Layer 9 of a small transformer language model trained on English Wikipedia (14 layers, counted from 0, width 96).
A neuron's activation on a vector x is GELU(gate . x) times (in . x), where the dot is the dot product.
The model reads these tokens: " Ol" "ber" "ding" "," " Wayne" " Walker" "," " Ed" " Bi" "les" "," " Le" "w" " Car" "pen" "ter" "," " O" "d" "ell" " James" "," " Ron" " Car" "pen" "ter" "," " Hu" "bb" "ard"

The vector x that enters this layer's MLP at each token. A number n stands for n times 0.0072.
0 " Ol": 157 -1 25 42 -159 57 171 -62 34 111 48 -41 39 69 132 99 -286 -36 56 -31 120 199 7 273 167 -41 246 -29 -31 125 9 67 -32 -159 125 -105 -138 -207 99 115 -170 250 -137 -44 9 89 116 -196 9 -250 -28 -94 -55 65 63 -242 -265 215 -92 19 35 -88 104 42 -245 -122 143 225 -125 -47 234 -38 52 -54 40 5 -12 -82 -31 24 4 -70 -40 -85 -152 -192 75 -117 186 -177 76 123 32 -34 119 -284
1 "ber": 64 -108 170 -122 0 53 254 100 116 -35 -56 -141 -1 148 164 31 -48 -175 46 39 -94 86 -6 79 108 -220 215 79 -60 -79 202 -29 -36 -185 89 -95 -120 40 156 253 -126 57 -76 104 -77 -27 129 -226 -23 -78 -5 -47 -72 158 56 -199 -180 199 42 77 147 -279 302 -77 -246 -86 169 27 -16 -103 51 -140 63 126 31 -316 -74 12 99 258 -96 104 -38 -129 21 -268 171 31 43 -140 116 -52 -45 -57 -14 -131
2 "ding": 46 -105 92 -90 -78 35 162 73 8 -19 -47 -62 -45 197 189 46 -90 -41 192 -83 -188 -117 -160 85 -41 -52 142 -15 -112 -72 233 -9 7 -40 215 -116 -118 -95 162 189 -162 86 -38 168 39 133 213 -278 -55 47 -134 16 -43 210 -87 -95 -93 142 247 16 128 -240 211 -166 -328 14 182 41 11 5 171 -148 157 119 106 -301 -83 -166 163 -7 3 51 54 -91 79 -61 18 -216 -89 -48 67 96 -37 -25 -113 -213
3 ",": 138 -8 57 99 -124 73 24 21 162 5 114 -54 105 -37 109 -81 -225 23 171 -329 132 103 29 34 -85 -75 144 -180 -122 116 20 -46 -18 69 165 -143 -116 -187 61 44 -80 171 8 103 136 47 72 3 105 -159 40 -225 -29 -100 48 -279 -141 7 -34 -98 78 -118 86 111 -304 161 32 71 -109 -12 191 -7 185 -156 13 109 -31 -169 26 -34 33 -34 74 -3 -66 -62 79 175 180 -186 95 106 204 36 -11 -476
4 " Wayne": -51 147 150 -133 -22 198 116 14 54 -123 71 3 -139 264 73 1 -188 56 -118 -66 -110 -81 -103 59 -41 2 358 -76 62 -33 172 190 -118 -7 248 -1 -88 -112 71 226 -276 132 105 94 80 -69 166 -123 37 -111 79 -111 -135 -115 -83 -49 -89 61 198 -116 -45 -144 219 12 -261 19 51 -113 -50 83 75 -88 -13 -71 -36 -114 -50 -114 33 -15 -37 49 74 -218 22 -172 82 -205 210 -12 208 284 -149 49 -70 -215
5 " Walker": 72 -48 147 -143 46 38 220 -44 67 -145 60 25 7 206 200 -17 -115 71 -15 -20 -106 76 -131 -81 10 -12 253 -110 16 -45 402 98 4 -14 280 54 -140 -25 -17 72 -223 8 -15 171 54 -131 124 -102 170 -191 -1 -48 -3 -45 -170 31 23 107 183 -56 128 -199 306 52 -360 -53 19 -76 -59 15 192 -152 113 -72 -71 -178 -51 -206 187 -113 -201 -2 42 -129 13 -173 27 -197 90 -60 43 178 -34 -44 3 -173
6 ",": 16 105 146 -107 98 28 128 106 37 -126 136 -26 31 224 -40 -148 -193 101 58 -116 -97 41 5 -130 -13 -139 56 -107 -142 49 37 -20 -185 131 188 -74 -94 -243 117 80 -190 96 -52 154 128 -120 44 7 218 -96 97 -115 -91 -27 -117 -133 -166 6 154 -96 97 -57 48 212 -304 89 10 126 -123 72 145 58 272 -144 145 -87 -33 -184 161 -96 -78 -61 234 2 -6 -125 13 -19 -32 -84 279 230 33 -73 59 -363
7 " Ed": 215 101 174 -102 -151 186 101 20 -65 45 138 91 -123 67 57 -44 -255 -41 7 -16 -11 17 0 81 62 11 239 144 19 -113 151 167 -118 -63 39 87 -49 -183 144 256 -246 257 -246 7 -80 -122 109 7 176 -236 27 -62 -159 -44 -180 39 -120 32 -96 45 -37 17 147 -105 -60 79 -163 21 -78 -35 57 -63 110 -154 49 -157 13 -85 -55 51 7 -63 110 -189 -82 -181 -8 -133 81 36 283 400 -258 30 78 -73
8 " Bi": 98 58 -2 -126 88 -12 246 -92 -135 205 189 -13 -118 134 63 -41 -288 -61 112 45 7 116 -39 37 75 -98 237 -26 -53 -123 17 -18 2 -28 125 -36 -67 176 236 153 -338 124 20 30 94 -111 80 -69 40 -181 -156 89 -193 177 -126 145 -107 112 -54 -151 214 14 80 -168 -113 91 -6 18 18 -37 -49 -89 -2 -142 59 -357 125 -101 54 120 -202 188 -9 -216 -52 -131 -2 -199 149 -140 170 289 -39 -134 140 -15
9 "les": 1 -30 -25 39 8 40 127 -6 124 -91 248 66 -102 167 48 -7 -110 -152 66 -9 -155 127 -69 -89 64 -139 62 115 -72 24 429 136 60 18 252 -60 20 -25 193 132 -15 -24 -127 143 -65 -224 132 -234 116 21 -87 -77 -32 119 -154 175 -113 211 121 36 207 -59 65 18 -205 -67 33 -47 -89 -50 106 117 -10 9 -89 -324 -210 -126 142 -119 -144 114 112 -65 -86 -144 -74 -141 -106 -65 -23 258 -130 168 53 -262
10 ",": -17 134 229 -111 49 76 130 98 53 -113 121 10 -11 233 5 -129 -203 63 81 -78 -125 26 -1 -85 -24 -182 41 -97 -83 -22 71 -91 -194 152 106 -47 -165 -243 220 39 -150 105 -130 148 143 -185 11 101 131 -48 55 -82 -99 -74 -123 -112 -200 24 142 -67 48 -30 0 211 -212 122 39 86 -102 90 121 36 239 -87 174 -109 56 -142 214 -120 -92 -71 162 -39 65 -135 65 3 -138 -150 354 222 21 -49 43 -336
11 " Le": 119 162 32 -315 -37 131 156 144 95 -16 202 18 32 126 130 -77 -237 94 3 -66 27 213 58 156 53 26 270 -51 -122 -37 30 113 -49 -79 50 -176 -153 -155 224 101 -163 255 -411 -50 -61 -144 22 1 -40 -220 -25 65 14 0 31 174 -134 -52 18 107 -92 -7 81 -83 -99 -147 8 4 -131 76 56 50 166 -144 -11 -165 84 -91 -63 -75 -2 31 88 -268 18 -190 17 -125 159 -8 233 265 -196 98 45 -90
12 "w": -8 89 -105 -145 124 -2 37 187 -126 -48 -265 -118 -21 184 74 -85 56 -60 34 92 -79 -95 118 66 49 -141 191 -114 -109 -54 166 -21 176 58 38 -2 1 -134 219 253 -188 286 -187 99 -116 -107 168 50 -28 -6 -121 -113 -83 133 -217 66 -96 -4 131 106 39 -141 255 34 -71 14 -47 -189 -167 -28 257 -37 -16 -115 139 -360 128 -206 89 -22 -126 188 79 11 113 -73 -29 25 50 12 218 100 -139 25 -248 -108
13 " Car": 75 28 66 -83 -66 -91 271 46 -63 44 114 22 -36 201 48 -79 -278 -72 31 -69 -53 35 -194 147 201 68 197 -14 -13 -200 279 147 -78 -44 164 -149 -79 -2 145 279 -249 179 -137 116 27 -44 41 -353 21 -80 19 62 -36 -190 -54 8 99 26 77 -121 74 98 242 -74 -150 63 38 -67 121 -27 -79 -82 -73 -118 -25 -376 17 -15 143 142 -8 79 108 -146 -51 -177 67 -133 -82 -27 126 248 -67 -83 63 -123
14 "pen": 97 19 96 -129 -29 35 383 152 200 -15 -40 159 27 88 130 -115 -181 -186 -11 -92 169 14 -17 -21 191 -6 247 -125 254 -17 307 99 45 -156 -62 -88 -27 -4 -14 381 -236 -54 -194 -95 -131 -107 -2 -192 74 -126 -46 -46 42 106 88 65 121 168 -74 45 -125 -62 70 -49 -130 92 123 -14 1 -69 28 -16 80 6 14 -286 -45 -210 -6 -28 -90 -57 375 -25 -91 -67 50 -160 -101 91 0 -33 -187 -47 4 -145
15 "ter": -18 13 42 -55 -10 31 134 197 90 -87 37 126 70 292 86 12 -88 -112 9 -124 -46 -80 -131 -64 183 -103 184 65 43 -13 265 73 -41 88 206 61 -260 -170 67 203 -267 -64 -170 237 -115 -6 12 -214 115 4 -102 4 40 -10 -78 -13 -59 75 83 -105 66 -214 185 -30 -289 28 170 -41 -4 -13 184 -75 -9 -20 113 -387 7 -170 258 -37 -252 64 119 -90 53 -86 198 8 -212 -119 172 -13 -70 -29 63 -123
16 ",": -13 185 202 -110 51 96 77 102 53 -115 108 14 4 216 20 -147 -216 41 44 -119 -95 41 -34 -91 3 -161 44 -98 -104 6 38 -21 -186 201 90 -41 -200 -281 234 37 -213 91 -100 150 100 -131 49 35 123 -46 110 -79 -75 -37 -114 -98 -125 -31 184 -63 64 -26 13 229 -217 148 106 108 -105 69 69 1 236 -88 158 -102 36 -131 201 -186 -83 -11 192 -18 88 -182 38 -63 -145 -138 300 222 -21 -89 104 -323
17 " O": 52 174 179 -210 -137 92 150 -1 123 -70 161 43 135 127 62 -16 -293 -81 92 -52 -83 158 -53 115 -135 41 122 32 -176 -208 -5 156 -200 2 86 -284 10 -150 282 59 -175 235 -206 6 107 -90 120 -202 35 -92 -26 48 -30 -109 -120 29 72 -23 51 70 67 -115 150 -55 -38 -37 33 37 -247 194 87 -48 32 -216 -10 -331 46 7 171 91 -45 18 113 63 -42 -191 33 -106 55 -79 125 343 -118 -19 84 0
18 "d": 123 -74 96 55 46 139 166 76 38 149 -1 31 -47 -13 41 -18 -68 -229 128 -83 -26 34 -4 70 116 -150 57 -14 -36 -118 279 66 -177 -107 38 -34 -260 -77 233 284 -211 216 -155 42 14 110 185 -143 -8 -83 -148 108 -114 -63 -213 53 -12 138 -62 25 92 25 127 -249 180 81 41 -48 -44 104 9 -3 33 -47 169 -356 179 -189 12 45 47 148 -26 -97 -121 -161 24 -90 -37 -20 137 271 -320 -153 -105 -68
19 "ell": 55 46 112 -18 118 190 215 39 -65 38 27 124 -161 275 99 -38 -65 -199 86 -84 -176 -12 -56 80 66 -14 273 -43 118 -10 151 60 -19 111 108 61 -257 -64 68 36 -160 142 -11 121 -62 -159 139 26 -104 2 19 -69 -169 -145 -118 68 30 172 -27 -82 71 -121 275 -135 -110 20 91 -94 -34 -86 123 -118 159 92 9 -418 33 -150 141 -273 -163 148 93 -57 -31 -64 81 -273 -13 -2 130 168 -129 -10 -155 -174
20 " James": -44 3 84 -247 23 105 185 6 -58 -48 218 175 -115 187 6 -44 -61 -29 110 13 -132 70 -40 127 -24 82 310 14 -36 12 168 23 -181 155 165 129 -31 -250 162 165 -292 130 29 187 -40 -88 83 -131 41 -149 99 -67 -46 -82 -83 39 74 165 92 -166 119 -124 219 100 -169 -16 -9 -48 -8 30 76 -63 95 -96 109 -233 -63 -245 120 -160 -71 -70 -40 -163 -36 -233 97 -253 -10 -172 146 247 -175 -75 22 -112
21 ",": -35 157 132 -138 72 77 79 89 22 -121 86 -29 -21 251 6 -128 -197 27 52 -78 -123 114 -5 -67 5 -194 24 -98 -94 -6 51 -57 -127 209 102 10 -108 -243 249 61 -193 150 -117 148 118 -188 77 -38 162 -27 74 -77 -71 -27 -133 -178 -157 21 141 -72 47 -5 57 232 -172 124 7 147 -99 48 128 65 197 -135 179 -104 -14 -139 189 -149 -52 1 121 -38 80 -118 25 -89 -155 -156 291 270 -6 -37 50 -367
22 " Ron": 79 207 143 -102 -10 180 273 72 -37 -8 42 -35 -4 171 46 -21 -235 64 -100 18 -105 -46 -72 129 -20 -114 297 71 162 -166 113 114 -131 27 113 41 -89 -66 153 223 -304 238 -83 86 -69 -36 60 -104 74 -184 -6 -88 -151 -118 -164 -56 4 91 -45 -95 -45 -51 163 11 -151 181 -71 -37 -4 -20 28 56 21 -203 -19 -184 49 -88 -86 -34 -33 120 54 -216 66 -185 14 -249 47 0 334 340 -205 -1 30 -142
23 " Car": 43 -13 100 -113 -76 -89 293 43 -59 17 100 31 -59 235 79 -70 -266 -71 31 -15 -63 96 -172 87 189 35 170 25 3 -151 276 144 -59 -19 148 -52 -88 -7 180 250 -314 151 -123 123 49 -20 30 -366 43 1 -14 63 -27 -213 -14 -4 67 68 74 -148 81 86 216 -76 -151 89 6 -78 91 6 -53 -85 -90 -163 -43 -357 60 -49 153 134 -73 45 81 -148 -55 -219 63 -136 -112 16 149 250 -119 -81 90 -120
24 "pen": 69 -18 109 -126 -27 30 360 149 183 -8 -32 179 23 123 143 -106 -151 -193 -5 -69 150 18 -21 -60 144 -29 248 -94 272 -10 341 108 48 -144 -49 -56 -71 16 -8 350 -274 -79 -191 -75 -118 -118 -14 -210 121 -68 -65 -63 33 96 82 81 123 194 -68 13 -104 -59 66 -55 -125 125 122 31 16 -71 27 -24 99 -19 -5 -286 -23 -220 12 -31 -114 -94 331 -11 -97 -90 46 -154 -126 109 14 -30 -207 -31 -12 -150
25 "ter": -9 8 55 -93 -5 35 133 188 85 -99 67 131 77 294 74 -3 -93 -108 2 -90 -52 -52 -130 -99 164 -102 153 90 73 -18 279 72 -34 69 183 93 -265 -173 74 186 -284 -76 -141 271 -90 0 -8 -223 147 9 -112 1 43 -20 -83 -18 -58 84 66 -119 63 -196 180 -17 -269 29 160 -11 -15 -16 164 -73 5 -34 135 -365 18 -175 241 -55 -247 13 125 -73 45 -84 215 9 -229 -134 184 -16 -81 -16 74 -143
26 ",": -25 196 198 -154 31 106 68 106 40 -114 119 1 17 228 -5 -153 -235 46 5 -85 -110 60 -51 -112 -10 -145 33 -68 -68 -4 40 -39 -179 224 77 -8 -179 -239 257 46 -208 100 -92 155 98 -132 55 0 149 -39 91 -74 -54 -24 -116 -135 -127 1 181 -68 57 -14 37 213 -193 143 81 114 -97 70 64 0 201 -97 173 -83 60 -131 189 -183 -49 -15 147 -2 117 -153 22 -74 -181 -167 294 232 -45 -72 75 -358
27 " Hu": 177 220 70 -365 147 33 126 47 -39 -3 230 -133 -54 106 81 49 -218 -51 -45 9 -76 48 -12 171 -10 -255 134 -125 3 -122 -44 66 -77 -79 50 -107 2 15 280 178 -202 275 -101 -12 0 -9 62 29 54 -130 5 114 -324 -40 -78 188 -150 83 105 60 40 -89 160 -42 -115 22 -20 -82 48 233 -109 -84 -11 -200 -24 -221 166 -128 -9 -19 29 104 143 -97 49 -143 14 -191 180 -89 205 271 -203 8 -32 -122
28 "bb": 48 225 38 -176 129 80 329 59 -207 -35 -80 71 -83 135 109 -26 -88 -251 3 20 -21 25 -119 131 96 -280 136 53 47 -90 184 -9 -63 -86 22 3 112 6 277 263 -71 153 63 2 -207 -4 173 -208 -112 -5 -101 -69 -179 -7 -200 24 -101 208 10 -80 127 32 242 -80 53 -57 -90 -118 132 -46 -49 -65 111 8 4 -307 117 -283 79 -13 -96 240 -27 -177 13 -1 -77 -168 17 -48 237 131 -147 57 -51 -27
29 "ard": -21 132 -16 -61 132 159 233 105 -51 -92 -32 38 -117 276 -2 -1 -158 -149 -28 -7 -182 46 -151 67 -27 -133 200 68 116 -28 234 117 -39 117 197 52 -85 -106 256 167 -83 146 -85 115 -75 -14 185 -176 -1 -39 -120 -75 -1 -119 -96 -48 -44 104 155 -112 -75 -160 245 2 -139 -13 33 -53 41 -103 20 -114 233 104 52 -332 -111 -123 104 -192 -100 234 14 -200 62 -26 59 -221 -221 -70 159 185 -157 95 0 -162

Each question shows the input weights of one neuron of the MLP. A number n stands for n times 0.0015.

n64 gate: 39 -36 168 -73 -70 57 -26 26 177 -162 13 -5 7 -9 -140 82 10 15 -81 0 -205 -85 5 -43 -26 -39 -12 -7 33 -48 80 35 12 -64 63 -109 -60 121 -161 78 61 -88 187 -74 16 -68 -31 76 33 69 108 39 61 20 53 56 58 -119 -25 -39 69 -9 -11 -52 -17 -129 -64 -201 61 -34 -20 22 -62 -42 -37 0 113 -9 -17 7 24 96 -31 -126 192 85 39 -110 29 -85 -26 107 156 22 74 16
n64 in: -3 -102 127 -81 40 74 55 16 -85 -171 -46 52 -116 137 -79 24 -68 3 78 -34 -192 22 -137 -73 -16 -119 -50 -45 -8 -46 -72 -129 36 -121 169 3 -102 59 -29 -34 144 40 190 20 -106 -32 -95 64 86 76 -69 210 223 124 74 -86 -90 141 141 -6 -23 0 67 -40 -31 114 -71 -75 92 -99 -51 78 60 -159 -150 -47 -55 97 16 45 -59 66 -92 77 44 28 75 -19 104 24 154 -135 59 -49 -25 3
On which token does it fire most, and how strongly? 5 " Walker", at about 1.1

n316 gate: -48 -6 -188 -41 254 -31 38 -3 81 71 -10 -78 -192 -191 -105 25 10 -25 -80 -91 13 -13 116 -50 50 212 105 -6 162 -81 -140 -166 -38 -189 67 145 94 -216 140 -99 28 -39 -49 93 -47 92 -25 -176 -108 -75 -60 -69 -188 81 -16 19 3 43 -3 -41 23 74 65 71 110 73 -45 -133 -250 30 -16 -57 -124 37 30 138 -60 77 172 201 138 109 -49 -24 169 28 -51 106 70 -36 -121 -140 67 154 -58 40
n316 in: -89 -105 -27 -88 69 0 189 -55 -51 -215 -12 -11 47 -35 15 -135 89 67 76 -62 -75 3 -9 -148 140 118 -24 -49 3 136 -79 -26 201 165 49 -25 123 64 -20 55 15 -63 -58 25 -54 -59 77 -79 38 98 -93 -89 -174 -111 -18 -60 138 172 -55 -73 142 202 -14 -115 216 -92 -80 106 -6 96 -28 -52 169 -26 78 -36 -138 -103 -221 -3 0 -119 -35 134 43 151 -36 39 -92 -129 -251 72 134 54 -71 6
On which token does it fire most, and how strongly? 27 " Hu", at about 0.4

n140 gate: 176 149 -42 -82 -187 -151 -56 205 28 -126 59 -37 -281 -69 -167 179 311 60 119 -11 162 -135 127 -59 56 -7 53 -97 -79 56 -111 93 -11 -133 68 33 187 -195 -82 68 43 51 21 -112 149 86 -28 -52 55 192 -120 54 115 43 21 -21 -165 31 112 -100 123 21 -231 -69 15 52 -109 -35 -132 33 -44 179 38 -3 -132 226 214 -69 253 98 -96 -159 -90 -103 -121 -36 -35 -17 -4 -125 125 -37 147 74 -98 14
n140 in: 303 0 166 141 -170 37 -15 33 194 81 -282 -39 85 -22 -197 -110 -73 167 -20 -152 -132 11 0 63 -82 -132 8 0 113 219 118 -114 347 -134 -18 75 120 31 91 126 121 -119 47 27 -163 136 -111 20 -48 134 45 115 -19 -120 -82 -57 109 -19 58 72 247 -228 137 328 -194 -35 -135 -26 -188 -128 -136 206 -33 -37 -22 -120 49 7 79 22 -26 193 -111 -128 30 45 0 -156 -130 32 -189 -22 -80 60 -62 -106
It fires most on token 3 ","

n372 gate: -153 -109 30 6 0 -57 108 -47 102 -12 -97 -6 -33 -53 113 41 3 18 162 37 51 -196 141 -199 159 166 -230 -83 -143 -54 -55 -32 -48 -46 6 13 63 95 120 40 -97 107 152 31 40 86 39 -10 38 18 144 -46 110 -25 120 145 -111 50 -151 27 -108 15 -121 -144 68 8 124 97 195 -71 124 -213 -48 -118 81 15 -93 -130 42 14 -38 -44 -6 187 -37 -124 -3 -191 156 -89 71 -81 -82 141 81 -3
n372 in: -42 30 -88 -72 -45 -14 87 13 -19 100 218 127 -145 11 19 -21 36 151 52 -25 27 -8 174 54 8 -77 49 64 85 -105 -85 -48 -254 -145 -115 40 55 0 -148 -3 -96 81 130 6 -59 24 78 -12 -69 -19 -5 -63 147 -8 192 85 22 73 -84 52 0 -123 102 32 -93 18 36 132 107 -265 37 19 -30 -11 -52 -98 -5 -8 62 -3 53 -191 27 40 -72 60 -175 89 75 34 156 -129 25 -19 -39 64
It fires most on token 24 "pen"

n139 gate: -83 70 54 31 175 -66 -100 -121 123 -106 -85 20 -113 181 -144 -56 84 76 -80 13 -64 -43 -27 -51 9 -67 -122 152 -186 -87 -101 36 -201 9 -96 -134 100 -87 127 167 -147 -12 47 68 -94 -155 39 -87 -42 96 121 -189 111 -37 124 34 209 -162 -16 172 9 80 139 -107 -131 -90 65 67 81 106 84 12 21 45 20 -79 -9 -6 15 43 -53 -86 -86 -9 83 92 -37 -27 40 119 -24 -108 178 -94 238 -92
n139 in: 34 28 -41 62 144 3 -6 137 -25 88 -150 5 -206 43 -87 97 -102 -195 99 118 174 33 -6 -208 -60 67 11 14 -137 -166 36 3 -188 155 5 29 -33 28 -8 3 -58 3 -70 37 125 49 -125 -12 -27 167 -61 -127 -65 -125 -41 6 -39 65 31 129 -99 -108 70 -38 -48 -69 -68 -81 111 23 -28 76 0 179 -64 -14 -55 5 14 -8 -46 46 22 -3 20 45 175 25 -177 148 8 35 -50 0 231 -124
On which token does it fire most, and how strongly? 16 ",", at about 1.6

n72 gate: 23 5 22 -15 -11 39 -14 -15 -14 8 40 20 4 -32 -5 -2 48 18 36 -29 9 -33 -17 -32 26 -16 -46 -6 -17 49 14 12 -43 10 5 29 27 8 18 -40 -10 53 10 -17 -10 -22 -26 -13 19 4 21 -14 -7 11 16 32 48 56 -8 -43 -44 -30 13 20 6 -14 -27 5 -47 -37 -42 3 3 -38 61 17 42 9 -16 8 -14 2 -22 7 6 4 14 -5 -11 -29 -33 -12 21 -4 67 -22
n72 in: 32 -35 -6 -18 -19 25 -37 14 32 -27 43 -11 5 41 28 20 -18 -33 22 3 -3 -30 1 2 -17 -37 -18 47 26 24 7 32 34 -28 -2 13 -25 21 -17 -8 47 21 29 -46 34 2 -9 -8 9 -6 -13 2 3 19 -30 -5 41 -13 21 15 2 69 24 22 1 40 -11 50 -49 -11 -36 -6 49 -38 -18 20 -22 -50 -12 -11 12 -9 20 21 -32 -30 -1 -12 10 -29 -26 21 -19 37 26 44
On which two tokens does it fire most, strongest first? 12 "w", 1 "ber"

n23 gate: -107 -20 44 -110 -107 201 33 -89 -77 48 -38 -114 41 -5 -44 -35 68 -36 -9 -69 103 45 -17 16 -201 142 -20 -71 59 164 93 82 -17 91 -77 -64 33 207 -22 -45 -114 40 100 23 -89 -22 271 88 -27 -96 53 -45 -14 -63 -11 -98 -196 66 105 8 -182 62 47 106 -37 -64 20 -212 -25 -71 31 -51 79 -84 -29 -72 -58 74 180 82 -84 -49 41 -78 -6 -78 -134 -14 116 162 -71 112 112 61 63 65
n23 in: 43 21 52 96 -107 -47 -201 95 -16 27 93 -8 75 -52 -47 -75 100 218 -95 85 5 -77 -66 8 -142 -69 -5 -159 -13 130 77 -145 -19 -5 -56 -22 8 159 -41 -32 56 94 110 -35 57 -31 26 -3 -21 -115 92 -23 13 -43 39 3 -100 122 105 214 106 -36 -86 122 -8 -95 43 48 -169 -145 33 51 83 39 46 -77 45 -140 -60 71 -95 130 -114 -10 -88 43 87 105 -86 -111 31 25 -88 -111 122 111
It fires most on token 3 ","

n306 gate: 19 50 1 5 21 42 29 3 18 38 10 -2 16 15 -1 -38 -19 8 -43 37 -32 -28 -1 -19 9 5 -19 15 -15 -53 -53 -33 5 14 -21 26 27 12 7 -19 45 -19 8 38 31 -4 26 -43 -7 -8 -31 -34 20 -21 -26 -15 38 -32 44 29 -3 36 3 -59 9 -22 -22 -13 37 33 25 -28 -44 20 48 -10 30 50 -17 -28 32 8 35 17 12 49 46 33 -26 -13 -12 22 38 -35 12 -18
n306 in: 2 -11 5 23 7 -53 -25 -22 -13 22 -29 29 -54 -47 13 -1 -24 7 23 25 43 9 1 -33 -22 -22 14 -11 -9 42 20 19 16 -36 23 9 -3 11 24 2 -42 -8 14 -8 -29 20 -43 6 38 -8 52 -10 24 -47 49 41 -19 -2 -17 20 -21 -11 9 25 15 0 21 -2 -14 -1 7 -2 18 -11 -34 -1 -31 10 -1 36 -17 20 -10 14 -9 -9 -41 21 38 20 12 -53 12 50 -6 26
It fires most on token 20 " James"

n302 gate: 15 -76 -50 101 107 135 12 -23 -138 -123 -38 -49 89 159 -62 50 -37 -176 89 -166 202 85 87 33 -9 188 21 -43 0 -18 -37 -9 -88 98 -151 28 118 56 -158 0 -73 23 79 -163 8 -21 -42 169 -77 24 -69 -12 -24 -161 -42 143 -120 56 -274 -34 -96 -174 -48 50 -121 -136 50 0 -15 159 255 -46 57 -27 -17 90 -33 -27 120 -29 41 107 101 -53 171 -58 -103 257 -98 49 -62 73 15 -69 6 -91
n302 in: -66 -14 -154 -44 39 -94 41 246 83 -171 62 -152 58 -32 -59 -66 -8 5 -23 39 -32 -87 126 43 48 -73 -41 36 68 59 16 69 -195 77 83 -28 46 -3 144 5 -109 -117 260 -63 51 79 43 -6 8 -163 -19 -85 36 31 40 -35 94 114 -83 -107 33 150 -96 -16 -72 -107 -144 14 3 158 50 63 -3 -3 65 113 -183 -42 164 57 11 127 32 10 25 -114 -46 -45 -63 -10 128 -86 -93 -43 64 -55
On which token does it fire most, and how strongly? 6 ",", at about 1.2

n287 gate: -4 31 -102 134 157 86 10 -145 131 153 11 145 -157 -166 0 -98 71 150 0 -151 163 -42 31 -86 79 -108 -56 -156 -67 -127 -67 -88 -17 -21 -140 -106 -45 -35 -165 -14 108 -193 108 -99 -91 34 68 -81 -163 -45 14 -30 116 -210 -31 -35 -104 -10 234 207 -82 24 -62 -224 -100 -80 93 73 109 79 25 74 21 27 133 62 -221 -7 -79 215 200 -15 58 -77 49 59 -226 -3 -148 -89 113 40 169 287 -29 200
n287 in: -69 177 21 28 -24 -206 -130 75 178 -44 -68 -21 -188 -124 9 -67 60 34 118 0 136 -137 56 150 -138 62 112 79 21 -31 31 -21 -208 57 110 0 -111 158 3 -261 -44 -116 0 127 -38 61 18 -134 -161 89 -145 47 50 -105 -28 81 108 27 -51 -103 86 -67 -116 6 6 -9 -16 -109 97 -58 26 232 -70 194 -30 -37 -77 3 129 -35 -85 13 64 -141 150 168 40 -52 60 240 0 -116 28 83 -89 130
It fires most on token 3 ","

n381 gate: 28 131 -27 -10 167 -5 48 -10 87 -28 -155 72 17 -170 -32 -5 70 -86 29 71 -3 -131 213 110 190 -3 -18 -18 10 50 -51 -86 -48 0 -56 26 108 15 68 41 10 -152 7 -54 66 86 -132 -37 -27 -50 15 34 26 -124 97 162 43 -97 -5 -48 3 10 -7 76 31 -47 -101 63 22 76 80 71 -169 -2 29 25 -55 -5 -138 -72 -27 -132 69 -139 -150 101 -109 -95 179 -135 22 -97 31 35 8 -2
n381 in: 233 -4 80 -91 136 31 -2 67 0 -55 -95 85 -45 14 0 31 -49 -92 -13 -63 31 15 42 -91 0 -13 59 -62 -4 66 19 -14 -8 -2 -60 -48 2 -26 -42 6 19 -80 -111 -234 -59 61 -18 -57 69 83 71 28 163 71 -37 40 -48 -51 77 -72 -68 24 78 16 13 44 0 -65 6 -61 39 169 -68 -45 2 0 35 -14 -35 -56 -8 -55 -16 71 -84 80 54 -126 123 34 94 -2 59 -96 -88 14
It fires most on token 14 "pen"

n133 gate: -78 80 -17 52 -210 31 -145 36 -93 104 100 81 -25 -69 -87 -53 -47 69 -126 -130 159 40 -119 6 -183 -46 20 96 168 -8 141 36 -28 72 -180 -119 -247 125 -105 58 37 -95 -33 -9 53 -92 53 -60 58 62 -190 52 -95 29 51 54 -6 -14 -78 112 154 50 -37 -11 -9 202 -32 -137 56 104 -58 -23 73 39 -44 102 139 -6 -133 -30 53 -92 128 115 46 -74 66 126 -23 24 -59 -93 -46 -108 126 -72
n133 in: -69 -78 -43 -11 -85 0 -13 -61 78 133 16 -74 120 -262 23 -115 -11 0 -8 -62 91 -154 52 -15 57 24 110 96 61 -41 -113 59 -16 130 -5 -126 89 43 33 19 -144 8 -53 218 188 3 121 -17 120 98 -39 -57 5 -131 -111 131 -62 87 -112 45 67 15 -119 -84 -164 63 110 -37 5 93 -81 66 -39 -153 68 -91 104 -26 -31 20 13 -68 -141 -50 69 10 55 41 5 -22 62 -103 -45 -42 -110 66
It fires most on token 3 ","

n292 gate: -3 -100 -71 49 -87 48 39 79 60 -12 -222 -29 260 32 33 -179 108 42 -16 -41 -205 121 138 60 9 42 -33 -40 -44 125 -97 106 30 -71 168 -167 168 -77 213 135 -9 -72 18 117 34 6 27 80 44 -3 24 -6 34 213 -105 -67 -90 50 49 -125 -52 76 84 74 53 89 43 -51 -100 17 -118 -52 134 68 -113 -162 -111 -41 -27 -32 -109 -50 47 -38 -12 -24 -118 170 34 0 -71 -229 223 -57 -195 15
n292 in: 9 -52 214 15 -72 28 146 58 26 -82 9 -57 112 48 -76 -157 194 138 -88 -24 0 -6 137 -204 159 -55 -87 44 -106 -156 101 -118 55 58 0 -168 -60 21 -47 160 -58 41 44 -211 11 34 3 -27 -25 9 -9 -52 -157 50 45 -127 -74 45 -170 -20 -32 62 3 53 106 16 112 35 59 -46 27 93 -116 222 80 -86 9 -152 -145 -107 0 207 93 53 -145 3 -103 23 20 -22 96 11 61 49 159 -84
On which token does it fire most, and how strongly? 1 "ber", at about 3.3

n216 gate: 25 110 -97 -50 -135 -60 137 -24 54 101 40 13 27 54 0 5 -118 -8 -151 100 0 -3 -68 -30 -144 3 -19 277 -133 16 83 -21 -113 -109 -32 -46 52 -81 104 -56 77 105 -51 28 -337 -54 95 -168 19 -62 93 100 75 -25 -22 -41 27 3 -48 6 -14 29 -102 -172 39 -28 -177 132 -83 129 40 50 65 99 -55 0 107 -140 -57 147 8 -109 8 32 58 88 -28 130 -70 71 86 -26 -22 14 99 59
n216 in: 56 42 -136 -40 -105 13 18 43 31 149 14 -206 -110 56 39 28 83 -155 -143 151 34 50 16 -21 -39 -18 3 11 -99 49 -3 48 -42 -112 -15 -27 65 -91 172 -85 -123 45 78 138 -203 51 28 -113 -128 31 109 27 111 -51 10 68 -18 -67 168 -24 27 -125 -56 -10 177 5 67 107 -54 22 81 121 100 -102 -100 26 109 -28 -36 -32 -33 -63 10 212 -119 10 -139 8 64 -40 74 -43 -87 16 72 -56
On which token does it fire most, and how strongly? 17 " O", at about 3.9